Layer 6 of a small transformer language model trained on English Wikipedia (14 layers, counted from 0, width 64).
A neuron adds its activation times its output weights to the MLP's output. To switch it off is to set its activation to zero at one token and run the rest of the model.
A neuron's activation on a vector x is SiLU(gate . x) times (in . x), where the dot is the dot product.

Input weights of the MLP neurons that the questions are about. A number n stands for (n - 500) times 0.0022.
n24 gate: 502,272,595,424,716,532,678,362,514,617,765,222,517,638,632,613,646,654,496,512,520,567,667,642,581,411,621,232,552,618,615,776,653,463,328,520,454,439,524,531,846,611,448,366,620,491,576,539,492,596,314,321,413,474,437,482,749,315,491,639,605,453,516,460
n44 gate: 444,579,565,317,638,520,645,598,305,392,703,329,351,531,314,431,440,620,300,546,363,567,684,179,573,768,583,564,473,410,795,369,579,885,171,704,472,479,648,560,538,447,575,482,501,704,393,483,507,553,558,510,484,392,458,535,352,527,350,683,568,445,564,609
n48 gate: 466,584,458,480,506,308,514,429,546,573,570,469,463,580,565,597,616,443,430,548,510,302,483,623,537,558,452,484,626,504,91,396,464,392,609,533,564,578,469,407,565,445,118,478,327,685,704,263,514,511,499,690,385,523,478,375,736,533,568,367,849,565,273,540
n70 gate: 716,510,382,272,567,296,698,661,651,481,577,427,526,609,675,557,635,601,363,610,493,518,561,627,416,322,538,426,498,476,373,482,555,373,829,598,390,333,679,542,495,561,377,381,473,567,525,446,577,344,553,378,458,574,382,304,632,499,509,318,378,663,465,321
n93 gate: 335,606,730,413,510,427,518,541,319,511,337,644,433,553,645,252,469,607,388,531,438,499,654,417,587,627,500,436,302,597,607,510,501,583,349,434,443,417,474,451,561,290,400,595,559,528,423,559,303,505,860,340,270,391,556,505,379,352,444,418,432,552,665,507
n108 gate: 578,574,577,650,616,667,475,590,529,274,607,503,677,608,542,448,646,537,627,506,501,418,418,500,483,478,408,544,357,316,328,399,365,351,516,600,791,415,316,515,406,394,573,520,610,620,265,592,344,359,732,532,424,638,350,479,579,621,346,608,405,680,427,636
n119 gate: 289,563,526,455,473,518,453,471,539,746,493,395,529,611,483,611,717,452,373,582,307,374,784,487,456,483,507,406,667,395,465,402,457,533,568,560,471,446,616,363,689,483,619,261,658,636,294,587,520,678,388,476,590,360,436,734,334,467,511,395,386,518,570,797
n134 gate: 655,593,560,326,444,505,412,485,664,481,439,656,481,544,565,533,431,579,494,641,619,534,445,398,702,393,494,586,529,539,486,545,283,751,448,553,478,477,385,591,504,384,489,703,381,811,397,474,495,441,740,416,743,548,640,299,531,557,879,384,640,437,775,602
n150 gate: 303,552,615,399,395,361,488,553,421,468,582,498,494,356,737,399,410,363,269,331,398,71,484,328,473,390,361,640,415,429,531,287,710,603,430,431,518,646,507,973,545,579,425,345,609,398,399,510,484,577,568,530,394,525,681,358,335,344,396,451,563,349,283,540
n153 gate: 169,590,627,287,422,693,268,517,517,440,564,532,859,429,396,450,543,499,422,808,670,456,628,585,494,589,577,699,467,409,571,457,782,374,396,408,339,573,392,548,264,222,324,469,572,545,634,537,473,724,440,631,529,519,520,511,199,682,301,476,374,442,452,585
n174 gate: 324,364,446,385,516,433,705,598,572,377,357,213,471,575,607,459,373,472,528,419,364,494,419,446,431,352,496,542,457,402,401,491,668,516,685,824,493,742,649,470,679,432,498,640,399,425,416,619,398,282,353,546,408,392,419,366,558,521,541,435,363,498,438,580
n176 gate: 640,490,512,570,488,450,466,479,382,371,614,420,529,558,641,476,503,659,527,399,545,593,264,615,431,559,422,541,827,462,420,676,520,705,557,499,481,477,587,523,575,582,489,567,439,756,459,711,530,494,358,470,494,427,533,504,641,175,556,591,446,465,403,546
n24 in: 469,378,744,620,410,609,502,568,549,625,574,405,648,561,493,446,594,577,487,368,455,717,583,398,556,667,609,605,609,652,714,496,599,524,595,633,404,662,582,431,611,611,205,312,802,595,552,427,663,703,417,647,461,481,370,259,257,478,616,400,484,479,541,821
n44 in: 316,581,428,572,509,621,536,710,359,611,522,379,495,512,353,139,573,312,631,455,193,481,327,531,449,671,610,710,427,599,453,413,711,337,426,603,516,566,400,499,377,647,578,532,428,809,422,424,458,431,489,513,516,517,458,462,516,444,521,363,454,486,461,591
n48 in: 468,476,429,389,660,599,393,519,477,386,491,624,269,511,234,326,588,351,409,580,422,359,393,520,491,536,507,365,585,388,205,492,449,443,449,694,469,606,451,675,424,437,348,371,388,359,570,533,365,354,611,407,599,580,605,711,492,434,462,896,561,703,462,459
n70 in: 357,372,449,521,395,569,482,453,360,465,342,574,492,438,403,555,167,414,648,410,655,382,412,438,432,641,385,557,614,405,530,500,619,577,241,235,620,516,415,397,494,567,474,759,728,452,375,670,386,542,480,638,533,422,635,408,358,458,517,588,491,348,384,549
n93 in: 489,532,447,638,434,443,523,485,710,436,626,209,382,638,355,588,429,465,426,274,715,400,525,612,400,515,469,432,529,444,507,255,331,627,519,533,403,681,603,313,397,563,716,475,593,389,519,350,307,528,618,575,562,502,722,695,646,639,548,407,495,476,306,260
n108 in: 456,558,556,757,407,519,512,546,605,626,525,425,740,344,575,581,535,622,257,255,675,626,525,653,560,603,525,433,549,539,411,665,643,546,280,337,544,366,634,399,592,653,377,729,564,513,607,589,507,652,304,265,614,459,339,486,574,397,486,510,620,561,383,687
n119 in: 648,455,554,401,568,398,734,672,499,401,706,433,490,481,354,421,447,677,654,412,630,593,501,452,543,437,583,299,495,609,297,474,299,430,486,544,390,190,659,480,413,488,403,578,660,529,553,461,505,294,586,490,554,773,441,412,684,352,804,464,419,817,412,518
n134 in: 735,605,604,466,464,579,473,461,482,630,254,518,235,538,493,507,374,362,652,759,624,538,696,478,523,642,658,500,393,634,455,475,690,390,730,453,518,617,399,639,307,480,303,383,447,635,421,568,348,485,496,493,622,421,467,369,310,607,695,587,465,527,469,362
n150 in: 426,458,699,436,497,336,731,621,734,552,436,595,594,286,513,779,588,588,403,190,443,397,352,505,526,269,661,588,434,389,514,588,172,330,448,469,633,442,557,414,806,644,517,713,552,437,472,406,333,680,406,417,593,422,639,424,585,742,532,363,696,464,389,363
n153 in: 438,475,421,353,283,378,446,491,461,184,290,559,505,546,558,437,544,685,496,395,549,527,504,632,475,662,397,529,596,353,383,558,411,475,545,302,440,427,668,655,331,200,244,636,600,550,527,740,548,712,628,492,476,378,534,449,644,406,392,400,526,543,472,322
n174 in: 651,417,472,561,474,615,492,631,354,363,672,435,682,521,479,329,514,542,304,198,538,440,635,483,451,665,513,508,624,385,496,544,399,537,569,559,526,395,591,571,540,559,373,458,532,468,737,513,460,470,620,233,318,348,462,547,461,493,299,423,618,590,465,579
n176 in: 421,571,629,340,526,805,567,474,490,465,522,630,535,706,538,407,413,502,459,501,339,720,543,530,620,548,564,488,556,324,615,559,595,530,432,453,649,724,233,522,516,406,432,662,575,326,345,569,595,518,621,440,414,731,523,575,293,600,633,518,474,482,449,640

Output weights of the MLP neurons that the questions are about. A number n stands for (n - 500) times 0.00093.
n24: 693,509,361,507,437,482,634,281,552,433,280,583,494,578,392,552,384,328,490,482,280,428,306,527,433,385,526,710,518,432,111,379,417,606,383,497,359,451,617,526,437,370,537,488,474,432,491,370,430,533,528,456,247,551,314,564,540,493,484,608,503,546,299,507
n44: 452,353,381,420,611,456,572,375,479,450,461,566,401,371,736,387,548,506,370,574,870,556,705,496,326,348,517,447,653,364,612,393,481,542,468,744,577,465,545,577,569,379,460,420,594,321,474,497,466,604,556,637,422,552,368,418,486,431,436,320,597,674,603,405
n48: 491,566,598,535,440,425,504,569,405,501,744,600,585,539,921,396,436,588,501,505,279,614,424,511,636,323,462,544,585,510,975,577,529,470,545,196,460,287,388,560,537,441,477,558,342,396,490,601,567,619,678,425,589,583,515,569,389,526,514,495,393,462,584,418
n70: 462,298,449,405,445,355,606,436,645,503,387,591,495,474,576,485,597,632,362,629,659,504,614,422,537,491,457,627,438,608,632,494,577,494,684,648,407,491,538,633,541,246,272,572,395,567,402,537,415,503,353,304,483,526,547,339,510,556,585,478,399,547,304,402
n93: 522,609,477,499,537,445,415,614,291,323,390,480,765,439,349,589,244,457,396,311,340,539,683,531,583,540,551,569,465,348,91,639,350,670,347,642,433,733,474,487,291,701,500,376,447,340,420,671,399,559,658,386,460,472,631,312,622,427,531,461,633,352,220,424
n108: 493,536,375,682,401,526,530,504,556,569,494,591,466,546,448,779,469,571,598,626,427,461,574,268,639,512,493,532,493,425,898,353,480,400,561,453,483,522,418,519,528,587,441,368,480,450,476,552,590,489,446,595,529,351,560,431,701,551,598,451,486,481,410,561
n119: 514,342,629,393,676,470,568,641,411,408,424,536,589,596,575,229,523,512,528,645,459,424,706,466,520,430,508,410,428,593,927,502,448,466,577,707,671,521,373,315,605,573,435,526,508,625,444,261,495,564,487,508,500,566,454,504,467,606,650,507,535,608,602,622
n134: 335,268,495,626,597,520,552,496,531,480,520,303,399,339,578,569,523,292,527,549,543,377,459,218,410,321,634,392,712,596,494,367,593,423,554,487,618,710,455,557,474,432,333,450,633,530,567,485,527,445,164,730,511,678,327,759,639,618,467,602,354,532,356,682
n150: 585,568,595,569,518,436,392,481,599,558,511,462,583,523,487,635,451,522,521,336,525,547,400,462,693,495,400,540,512,434,537,602,544,328,623,449,507,526,637,414,520,395,395,586,583,617,393,588,458,403,568,582,393,334,304,528,688,574,512,490,526,641,429,407
n153: 514,329,535,426,805,508,394,391,552,654,377,543,536,608,575,462,628,573,550,728,359,658,617,392,689,439,599,651,592,618,788,422,450,447,654,315,282,625,450,528,511,282,265,597,307,650,576,874,547,719,403,621,475,485,519,379,392,290,499,423,240,289,587,598
n174: 405,604,354,627,622,463,666,491,594,613,240,537,249,617,460,545,613,542,619,676,380,625,333,547,544,433,643,455,497,580,468,481,476,445,398,459,482,653,359,439,646,464,591,574,700,428,443,381,475,520,550,652,641,653,265,440,564,704,711,474,367,490,550,509
n176: 447,500,347,399,550,561,542,512,491,501,450,511,660,488,568,420,429,551,595,461,524,424,466,525,503,589,435,488,591,451,574,439,487,454,320,440,506,597,462,583,451,487,745,691,550,378,440,579,665,607,557,469,420,643,631,499,428,520,551,439,380,400,446,420

Each question names a token from some text and the token that comes next. It shows the vector x that enters the MLP there. A number n stands for (n - 500) times 0.0037.

Then comes g, the gradient of the next token's log-probability with respect to the MLP's output, scaled to length 1. A neuron's effect is roughly proportional to its activation times (output weights . g). A number n stands for (n - 500) times 0.0011.

"oun", then "ge"
x: 780,700,656,493,538,601,429,612,427,502,410,415,321,539,613,569,445,443,609,591,401,646,483,678,384,714,484,373,461,355,548,526,163,391,343,266,852,673,447,559,337,610,615,582,687,714,587,389,345,715,501,940,367,489,485,449,448,485,305,493,361,623,463,383
g: 549,583,561,362,616,709,486,367,367,326,310,517,599,525,651,612,450,308,521,413,446,475,457,697,518,563,497,404,579,443,423,736,568,625,358,508,491,556,371,300,402,341,369,608,487,491,647,384,622,484,474,547,719,478,358,557,354,428,354,348,313,623,543,483
Which two neurons, each switched off alone, lower its probability most, in order? n108, n70

" activ", then "ist"
x: 514,442,666,457,600,420,495,406,399,653,361,326,504,492,292,714,241,403,394,432,446,566,682,704,462,490,632,529,491,417,336,561,551,568,417,157,397,796,672,644,317,596,554,763,426,294,727,411,656,386,577,672,320,688,460,540,518,376,377,424,393,527,587,321
g: 617,695,344,528,462,260,494,353,424,405,688,427,390,354,494,446,500,448,470,445,512,459,593,610,297,348,501,553,323,377,400,465,350,319,636,600,439,430,655,633,809,349,584,492,452,524,503,373,431,378,299,607,440,638,438,639,612,491,500,418,563,476,481,555
Switching off which neuron hurts the next token most? n44

"\n", then "-"
x: 601,524,545,787,441,454,582,651,616,590,443,397,420,395,512,577,445,497,519,558,534,581,528,385,446,542,704,465,262,770,513,412,440,569,759,471,774,625,712,587,269,380,589,594,541,410,607,568,506,362,454,689,648,480,646,613,581,929,417,272,193,624,439,545
g: 709,451,401,475,336,306,392,353,585,381,597,415,614,500,511,542,477,402,479,257,576,387,586,498,409,355,415,421,500,448,461,616,398,472,500,566,886,432,662,552,369,467,684,632,490,470,342,463,503,516,501,455,718,573,309,356,490,359,498,617,560,507,594,403
Which two neurons, each switched off alone, lower its probability most, in order? n174, n108

" director", then "\n"
x: 576,287,461,465,589,444,528,307,476,516,356,469,351,461,435,746,106,457,525,361,408,648,560,536,394,369,649,473,358,404,417,449,644,550,467,388,763,534,850,494,364,571,409,577,603,350,534,473,829,282,307,667,308,491,455,404,523,485,587,341,476,601,460,330
g: 412,490,322,526,545,473,509,583,518,496,475,443,541,668,581,747,405,384,513,471,496,499,423,392,327,543,639,397,409,486,658,667,348,382,565,609,429,474,484,553,588,435,302,648,560,642,790,706,485,500,461,437,628,311,656,641,446,739,420,396,522,499,317,612
Which two neurons, each switched off alone, lower its probability most, in order? n70, n174

"ired", then " Y"
x: 474,689,538,580,735,606,598,386,560,585,420,596,356,496,521,739,310,328,634,543,241,885,481,568,358,332,664,438,290,415,602,503,639,736,515,447,645,582,706,393,371,520,553,606,679,415,534,491,621,441,352,581,434,333,396,535,446,465,766,307,383,690,654,433
g: 706,333,405,444,460,463,423,471,339,595,527,458,580,497,986,425,606,658,627,527,459,521,519,484,517,569,505,498,597,556,475,293,548,400,623,566,368,479,605,318,471,498,599,524,484,494,530,582,469,379,560,504,460,438,652,282,684,611,549,385,637,438,486,302
Which two neurons, each switched off alone, lower its probability most, in order? n174, n48

" p", then "et"
x: 599,281,540,431,249,381,536,311,687,772,310,346,411,532,419,523,594,468,439,410,391,654,717,685,338,397,538,159,589,380,331,432,440,311,558,363,604,783,435,669,409,334,631,514,577,477,815,538,685,693,517,665,282,421,439,517,392,478,395,464,482,504,435,683
g: 605,643,497,584,341,486,598,401,240,648,320,653,439,405,465,378,450,398,601,397,438,627,352,348,488,491,596,501,352,408,586,538,429,329,273,657,429,844,375,620,406,594,504,519,571,486,465,604,345,552,418,463,479,468,638,614,538,441,588,477,539,436,365,372
Which two neurons, each switched off alone, lower its probability most, in order? n119, n24

"8", then "6"
x: 794,536,382,597,670,682,524,441,517,714,392,508,435,258,454,788,361,696,425,218,522,541,493,494,411,501,498,460,434,529,585,765,574,542,318,492,558,587,326,582,324,228,332,521,370,475,672,278,557,392,351,763,561,576,79,331,377,679,438,340,500,570,603,411
g: 411,500,684,504,430,504,566,649,598,426,595,343,762,557,335,338,570,578,510,397,472,604,428,417,581,467,308,375,623,582,583,447,495,481,340,516,582,589,289,540,468,562,596,276,526,298,303,422,383,354,613,618,635,603,557,330,535,653,508,299,495,485,499,373
Switching off which neuron hurts the next token most? n93

" aut", then "umn"
x: 461,489,634,464,720,304,497,478,550,703,583,399,458,440,485,548,366,266,424,441,584,568,791,522,362,512,537,394,669,359,340,652,530,176,544,450,710,584,600,553,199,305,788,572,688,549,539,310,610,446,543,779,532,557,453,418,442,558,451,248,498,395,790,466
g: 635,253,274,491,633,629,583,490,594,509,571,455,759,462,422,455,567,574,508,406,287,318,307,553,527,464,593,678,398,381,486,462,497,435,542,600,493,508,565,589,422,422,625,602,399,601,621,297,472,633,471,486,368,523,644,310,347,378,421,446,344,504,401,691
Which neuron, switched off, raises the next token's probability most? n153

"eth", then "ics"
x: 633,474,531,548,521,399,474,496,432,410,489,599,407,570,426,766,155,486,362,508,245,701,430,367,403,409,580,391,624,435,390,627,547,405,683,339,538,538,719,335,230,443,592,613,629,168,604,232,464,559,420,586,301,414,488,608,720,406,540,403,430,524,563,537
g: 483,380,505,549,640,518,487,612,446,608,732,481,584,385,506,442,354,552,412,436,489,617,638,563,524,394,512,421,693,479,427,710,286,588,518,533,670,477,437,340,500,512,485,423,387,440,511,428,599,487,573,646,596,803,351,670,351,472,556,649,379,344,785,416
Switching off which neuron hurts the next token most? n44

"ing", then "ly"
x: 502,623,503,662,518,689,616,495,538,661,563,570,93,346,467,538,387,120,621,426,186,662,716,694,417,393,652,519,291,358,507,432,437,574,359,324,559,573,600,412,330,402,595,454,436,601,718,504,684,367,478,641,410,402,302,342,674,457,500,403,552,414,623,361
g: 386,371,502,530,482,547,616,339,727,390,614,634,551,385,468,481,595,608,417,512,361,596,639,755,430,426,345,360,396,542,375,633,407,417,376,433,437,419,524,483,689,480,510,613,522,562,466,506,572,433,271,563,646,485,388,712,401,425,361,394,200,606,591,503
Which neuron, switched off, raises the next token's probability most? n108

"id", then "e,"
x: 511,587,551,397,589,655,452,561,548,539,484,458,576,243,354,716,295,522,523,649,321,763,764,601,617,512,624,411,553,310,399,653,368,575,143,376,659,649,604,552,476,512,437,517,561,75,652,306,622,491,461,556,446,406,463,426,731,645,479,493,354,854,674,484
g: 473,603,604,418,368,493,434,277,445,512,641,322,564,354,406,309,439,721,534,546,637,454,405,544,424,441,437,633,487,450,661,721,591,441,361,519,355,614,296,755,473,586,614,538,473,431,363,307,533,584,330,436,459,501,484,263,458,650,449,560,603,447,424,493
Which neuron, switched off, raises the next token's probability most? n176

" suff", then "ic"
x: 384,399,615,627,571,469,567,592,531,824,292,453,764,617,570,534,225,220,501,281,723,677,602,736,321,525,575,391,537,507,433,658,281,443,342,396,655,592,474,608,386,438,699,587,517,173,656,526,684,464,473,718,432,393,342,369,432,377,810,536,500,343,581,544
g: 591,422,475,492,531,437,577,409,714,400,388,460,533,572,505,368,576,712,435,462,561,426,545,442,577,468,623,646,635,515,378,542,750,664,473,673,453,495,437,543,501,432,495,552,527,328,537,392,631,745,428,653,589,759,484,826,328,547,557,480,415,358,599,396
Switching off which neuron hurts the next token most? n108

"ise", then " pr"
x: 427,463,496,545,711,761,710,337,500,658,487,544,331,439,398,801,321,405,282,408,251,765,354,443,569,245,691,361,255,496,538,367,534,722,386,345,644,583,640,613,182,357,528,494,610,485,551,550,592,339,476,573,399,435,479,423,451,563,460,472,636,485,584,689
g: 602,549,500,503,321,555,317,469,554,489,507,491,744,481,739,451,544,541,465,424,461,503,537,379,555,550,363,471,475,569,505,425,175,531,545,668,670,549,624,570,622,476,683,299,544,553,468,537,554,300,653,345,474,455,411,385,581,619,553,389,650,470,212,623
Which neuron, switched off, raises the next token's probability most? n153

"gress", then "man"
x: 677,489,479,649,598,617,529,479,524,405,475,558,257,436,237,617,220,445,305,474,399,623,428,579,630,446,602,600,473,278,412,601,514,497,532,216,689,584,550,616,255,503,453,533,515,678,737,328,704,400,386,632,443,253,549,346,426,361,642,302,439,636,734,325
g: 529,721,528,470,570,516,471,357,589,403,403,327,534,368,464,703,547,416,346,602,406,424,432,543,505,496,581,550,240,600,435,490,402,377,364,585,611,578,540,377,664,381,481,610,508,460,543,354,321,452,369,426,329,540,344,515,555,366,510,377,444,358,141,604
Switching off which neuron hurts the next token most? n134

" tri", then "pl"
x: 601,399,714,526,409,539,492,421,438,737,429,356,237,440,428,588,357,356,520,383,575,567,543,416,425,439,614,627,665,413,394,522,359,422,319,558,733,511,595,384,190,447,830,731,537,225,839,252,402,431,561,579,305,480,500,445,452,323,562,430,188,454,522,370
g: 486,372,393,406,630,472,535,411,824,387,212,404,470,472,536,440,489,433,264,501,402,470,437,411,520,758,574,537,591,699,549,486,563,433,447,492,617,381,399,456,511,593,536,500,389,368,524,412,491,735,603,214,585,447,458,369,466,310,479,526,487,478,593,629
Switching off which neuron hurts the next token most? n153

" att", then "end"
x: 713,443,382,664,316,522,517,468,434,600,392,567,731,499,334,487,462,420,324,457,579,750,796,515,372,392,427,437,530,398,448,570,407,464,403,318,771,820,526,520,238,509,619,600,550,241,770,348,580,798,395,622,516,531,574,170,439,403,602,590,272,298,444,626
g: 560,441,436,530,441,586,267,452,424,421,656,457,533,533,471,611,526,528,740,554,527,504,495,339,571,534,735,551,500,210,529,325,484,439,409,615,368,426,520,590,625,640,345,639,249,405,478,541,404,548,423,573,347,415,586,470,345,309,563,546,229,555,529,601
Which neuron, switched off, raises the next token's probability most? n108

"e", then "as"
x: 631,531,589,599,643,540,493,404,521,513,417,496,367,416,419,646,386,265,513,338,163,578,426,584,373,398,577,330,396,323,381,550,244,569,301,321,699,486,588,717,112,239,443,471,421,447,574,421,502,534,592,408,353,300,504,408,539,691,439,582,454,390,358,509
g: 550,508,675,551,579,462,426,485,457,527,509,394,572,353,493,455,765,479,650,600,645,760,749,485,506,536,424,427,786,491,539,536,532,305,480,499,683,642,406,565,589,546,598,247,461,508,435,510,436,476,718,463,384,483,576,525,464,633,602,645,364,355,410,377
Which neuron, switched off, raises the next token's probability most? n24

"g", then "ant"
x: 533,473,500,615,719,531,440,267,394,693,445,426,449,242,355,814,449,514,456,558,492,830,746,441,419,488,285,468,792,442,429,412,431,264,171,360,638,345,691,432,523,470,352,345,446,280,685,375,500,558,241,777,508,298,423,493,695,496,455,569,541,578,691,581
g: 442,487,516,568,633,447,654,484,461,664,175,528,583,526,485,680,504,325,452,592,421,323,555,477,505,461,315,428,408,494,554,642,658,579,399,429,651,556,407,532,541,339,688,664,210,604,305,385,487,571,567,279,443,636,565,489,583,576,634,519,482,454,573,553
Which two neurons, each switched off alone, lower its probability most, in order? n24, n176

" state", then " s"
x: 507,446,340,669,659,462,495,580,469,523,321,442,402,487,312,651,262,393,540,443,387,604,451,449,358,333,765,573,368,505,345,711,491,573,533,426,587,664,850,348,216,427,454,597,512,381,654,313,496,180,493,608,641,501,389,352,406,337,588,300,504,420,496,456
g: 270,268,490,563,436,666,538,625,456,540,406,636,352,373,491,333,472,383,636,590,537,713,604,397,688,454,374,456,460,444,723,445,330,560,590,448,572,542,602,210,350,502,467,345,516,406,496,300,569,619,421,406,524,429,415,353,516,601,584,534,563,382,498,479
Which neuron, switched off, raises the next token's probability most? n174

" that", then " the"
x: 286,341,370,540,734,557,421,634,512,705,467,368,239,356,507,448,322,529,628,612,439,602,751,411,461,508,627,281,168,605,673,510,358,662,537,300,900,448,756,670,299,466,527,606,431,644,616,498,584,582,586,541,477,466,556,348,433,313,626,472,593,637,469,598
g: 352,701,557,672,449,580,598,635,697,704,638,516,485,597,622,611,351,456,438,719,449,447,315,483,491,383,562,457,511,561,503,446,728,575,409,597,603,553,554,500,457,585,362,438,540,384,596,634,587,421,441,590,635,380,438,429,598,559,434,622,405,794,671,660
Which two neurons, each switched off alone, lower its probability most, in order? n93, n134

"st", then "ap"
x: 443,385,497,831,422,502,372,582,601,644,568,512,336,355,533,697,400,527,525,256,263,700,711,559,419,423,631,394,615,423,402,533,263,436,307,335,671,547,477,323,173,313,371,435,513,622,469,470,708,599,517,587,688,265,378,360,688,597,374,635,536,300,575,458
g: 545,431,475,561,633,494,624,399,447,414,378,367,646,599,440,626,389,539,538,330,291,679,513,368,375,433,483,477,534,540,379,354,441,727,753,441,587,466,502,443,494,486,673,441,539,240,486,706,370,561,418,744,430,506,593,538,628,465,501,634,663,571,487,680
Switching off which neuron hurts the next token most? n48

" stated", then " that"
x: 406,394,647,528,578,731,472,554,514,435,442,548,475,511,470,512,395,556,680,669,425,703,477,721,537,374,800,348,226,386,639,634,464,599,346,334,737,521,592,590,282,388,499,763,528,562,729,676,678,400,358,699,591,532,402,605,294,363,770,440,486,689,453,585
g: 412,628,467,458,552,354,634,373,530,544,431,541,529,318,669,496,504,521,411,493,526,438,520,724,456,324,522,410,433,306,452,541,618,632,457,426,400,612,378,530,335,382,560,450,723,378,482,705,445,486,467,775,772,304,724,440,496,524,567,552,339,573,499,545
Switching off which neuron hurts the next token most? n119

"\n", then "P"
x: 460,477,592,509,393,490,491,554,491,623,446,481,403,384,655,694,539,343,351,554,476,651,726,333,506,593,722,423,327,761,372,498,506,642,583,450,824,652,626,738,388,403,367,698,631,546,712,645,477,434,351,857,601,497,639,709,446,815,454,314,447,557,461,544
g: 675,568,430,366,626,205,465,377,448,226,448,587,750,514,432,466,579,514,567,594,541,303,675,430,414,492,469,415,557,386,295,359,436,581,540,537,481,648,594,571,370,508,533,568,616,345,628,533,457,569,594,716,552,503,432,457,545,494,613,734,665,486,529,581
Switching off which neuron hurts the next token most? n48

"),", then " president"
x: 529,433,431,384,501,346,471,548,566,540,510,516,467,528,682,705,462,431,434,499,385,698,413,328,519,525,816,451,275,643,710,671,547,708,372,303,538,368,624,421,365,339,593,527,460,362,487,517,754,470,414,690,569,351,301,563,523,617,422,394,235,325,338,477
g: 602,576,643,707,578,292,279,455,490,574,451,364,602,633,375,549,668,369,578,627,562,419,527,538,739,537,361,472,363,506,369,552,588,622,640,532,651,643,587,553,482,358,461,557,322,642,419,515,508,306,559,661,667,392,540,389,329,565,418,382,526,419,383,493
Switching off which neuron hurts the next token most? n44

"ce", then "iv"
x: 619,317,741,519,775,606,433,490,460,557,551,560,557,493,395,501,359,544,179,394,222,769,314,597,524,320,539,287,512,425,433,246,497,629,270,432,738,544,535,551,354,386,498,618,552,457,587,446,510,453,370,465,534,473,245,287,511,359,572,650,495,503,684,887
g: 635,365,533,421,399,434,371,536,623,496,407,556,480,414,608,361,496,489,393,436,460,296,522,535,516,570,445,537,929,327,492,414,597,313,522,613,494,521,218,487,466,401,610,612,540,327,559,344,661,603,509,558,469,555,746,430,569,573,575,666,563,491,556,486
Switching off which neuron hurts the next token most? n176

" interest", then " are"
x: 657,344,405,656,462,630,557,436,505,652,407,500,266,462,252,684,169,381,397,447,511,731,395,681,325,450,712,506,429,398,481,334,455,471,407,230,633,727,727,551,238,365,437,692,534,313,586,450,623,215,413,572,416,531,443,447,410,293,587,392,520,468,650,404
g: 320,308,556,526,544,526,522,422,230,552,723,422,461,405,501,461,647,426,402,335,521,500,427,234,539,633,668,590,346,481,508,401,372,542,353,729,614,576,525,536,418,467,526,686,408,500,746,472,350,598,492,364,564,398,526,607,493,652,525,516,581,409,447,662
Which neuron, switched off, raises the next token's probability most? n134

"ian", then " who"
x: 704,495,486,531,458,499,544,487,551,331,557,501,330,313,320,689,212,394,546,523,219,880,499,592,514,418,701,493,230,489,499,664,596,575,548,306,586,587,709,253,287,427,437,540,476,272,530,423,633,198,367,684,490,597,503,477,494,493,555,317,480,538,389,441
g: 322,352,386,430,603,370,514,319,351,479,393,429,451,705,644,456,561,399,258,421,667,620,469,370,461,336,627,642,493,483,441,528,630,435,547,557,456,397,493,643,501,268,297,434,601,549,407,483,610,532,507,588,195,397,565,454,485,376,419,450,559,339,407,428
Switching off which neuron hurts the next token most? n174

"–19", then "40"
x: 605,370,508,695,467,676,208,569,507,668,540,404,552,453,345,740,462,790,558,566,600,398,453,696,433,545,490,447,420,531,669,878,382,701,298,310,513,637,434,584,408,396,666,370,412,414,473,204,521,330,352,550,772,613,301,485,354,629,273,501,465,453,515,472
g: 266,732,625,571,455,457,516,371,541,372,742,378,411,514,376,275,527,680,577,414,488,568,510,701,602,621,442,473,610,619,558,760,547,346,554,451,591,292,677,473,426,480,454,406,564,349,514,519,502,597,492,477,512,368,616,537,505,450,562,651,424,513,265,532
Switching off which neuron hurts the next token most? n153

".", then " She"
x: 461,340,520,441,531,608,598,510,660,479,406,499,170,348,502,385,464,799,379,835,396,761,667,404,472,522,643,531,324,518,629,466,412,579,570,209,523,601,666,709,415,319,423,695,495,678,713,762,665,413,434,547,617,315,549,457,447,608,546,197,367,660,482,601
g: 650,485,559,318,852,410,221,650,465,485,325,411,509,544,532,586,518,445,337,497,454,594,554,419,495,592,459,420,457,371,507,521,347,415,502,282,412,498,308,394,382,419,575,717,499,603,445,400,497,473,580,620,353,563,294,576,443,280,521,550,566,445,451,589
Switching off which neuron hurts the next token most? n153

" f", then "al"
x: 628,413,747,481,324,596,632,238,510,794,361,340,456,462,589,504,418,359,575,424,446,780,566,685,441,511,458,350,432,382,373,563,404,382,628,425,788,445,391,522,489,328,635,668,538,440,872,444,695,310,467,749,595,358,580,462,224,300,446,487,429,306,418,539
g: 461,525,600,539,308,543,244,450,305,464,277,448,454,557,502,478,378,412,363,554,435,439,530,449,646,408,897,344,502,550,430,450,455,695,306,415,418,530,471,433,299,462,555,574,539,462,603,496,455,417,667,655,475,435,372,426,556,410,423,688,539,650,511,429
Switching off which neuron hurts the next token most? n70

"er.", then " Her"
x: 469,376,524,483,580,632,537,546,642,503,393,532,170,390,604,444,502,679,311,786,358,669,562,579,537,524,682,551,416,582,601,568,411,576,574,250,593,563,667,815,351,324,335,712,367,650,700,813,628,432,470,648,501,331,525,462,401,613,479,194,368,578,522,640
g: 697,554,565,433,797,452,249,666,437,417,438,326,529,562,521,606,439,470,363,421,378,607,540,436,466,565,533,453,498,401,524,591,348,417,494,310,429,510,367,347,381,460,532,722,433,590,547,324,529,439,553,571,309,610,242,588,536,309,508,560,616,479,459,668
Which neuron, switched off, raises the next token's probability most? n93

"),", then " British"
x: 479,358,386,441,552,316,502,533,613,579,572,511,376,526,612,683,432,424,377,560,421,639,406,287,474,570,782,446,269,586,717,632,489,718,357,342,578,430,607,427,428,288,497,475,464,261,476,588,740,505,395,638,584,282,386,497,481,633,483,368,178,416,356,472
g: 584,570,492,551,634,466,283,575,477,468,464,140,681,528,352,657,789,328,535,447,530,487,448,464,500,604,293,517,535,480,511,578,429,451,557,316,676,487,495,473,570,573,512,702,345,524,568,530,595,374,640,585,601,606,463,733,458,381,469,352,542,406,526,579
Switching off which neuron hurts the next token most? n44

" (b", then "ib"
x: 603,393,737,687,401,665,409,608,600,598,231,409,605,653,533,459,600,507,625,334,570,774,525,311,329,623,662,135,433,576,479,628,597,428,225,430,697,508,524,413,132,481,468,651,432,359,708,623,522,789,389,645,502,399,372,558,543,357,324,471,598,350,570,626
g: 538,515,502,495,385,471,618,485,313,428,458,655,485,459,471,218,545,399,378,496,451,419,380,505,480,485,621,634,663,429,441,549,443,308,359,505,638,296,443,706,412,503,684,509,323,473,615,718,514,668,775,564,379,371,737,461,442,566,580,541,401,471,458,534
Switching off which neuron hurts the next token most? n24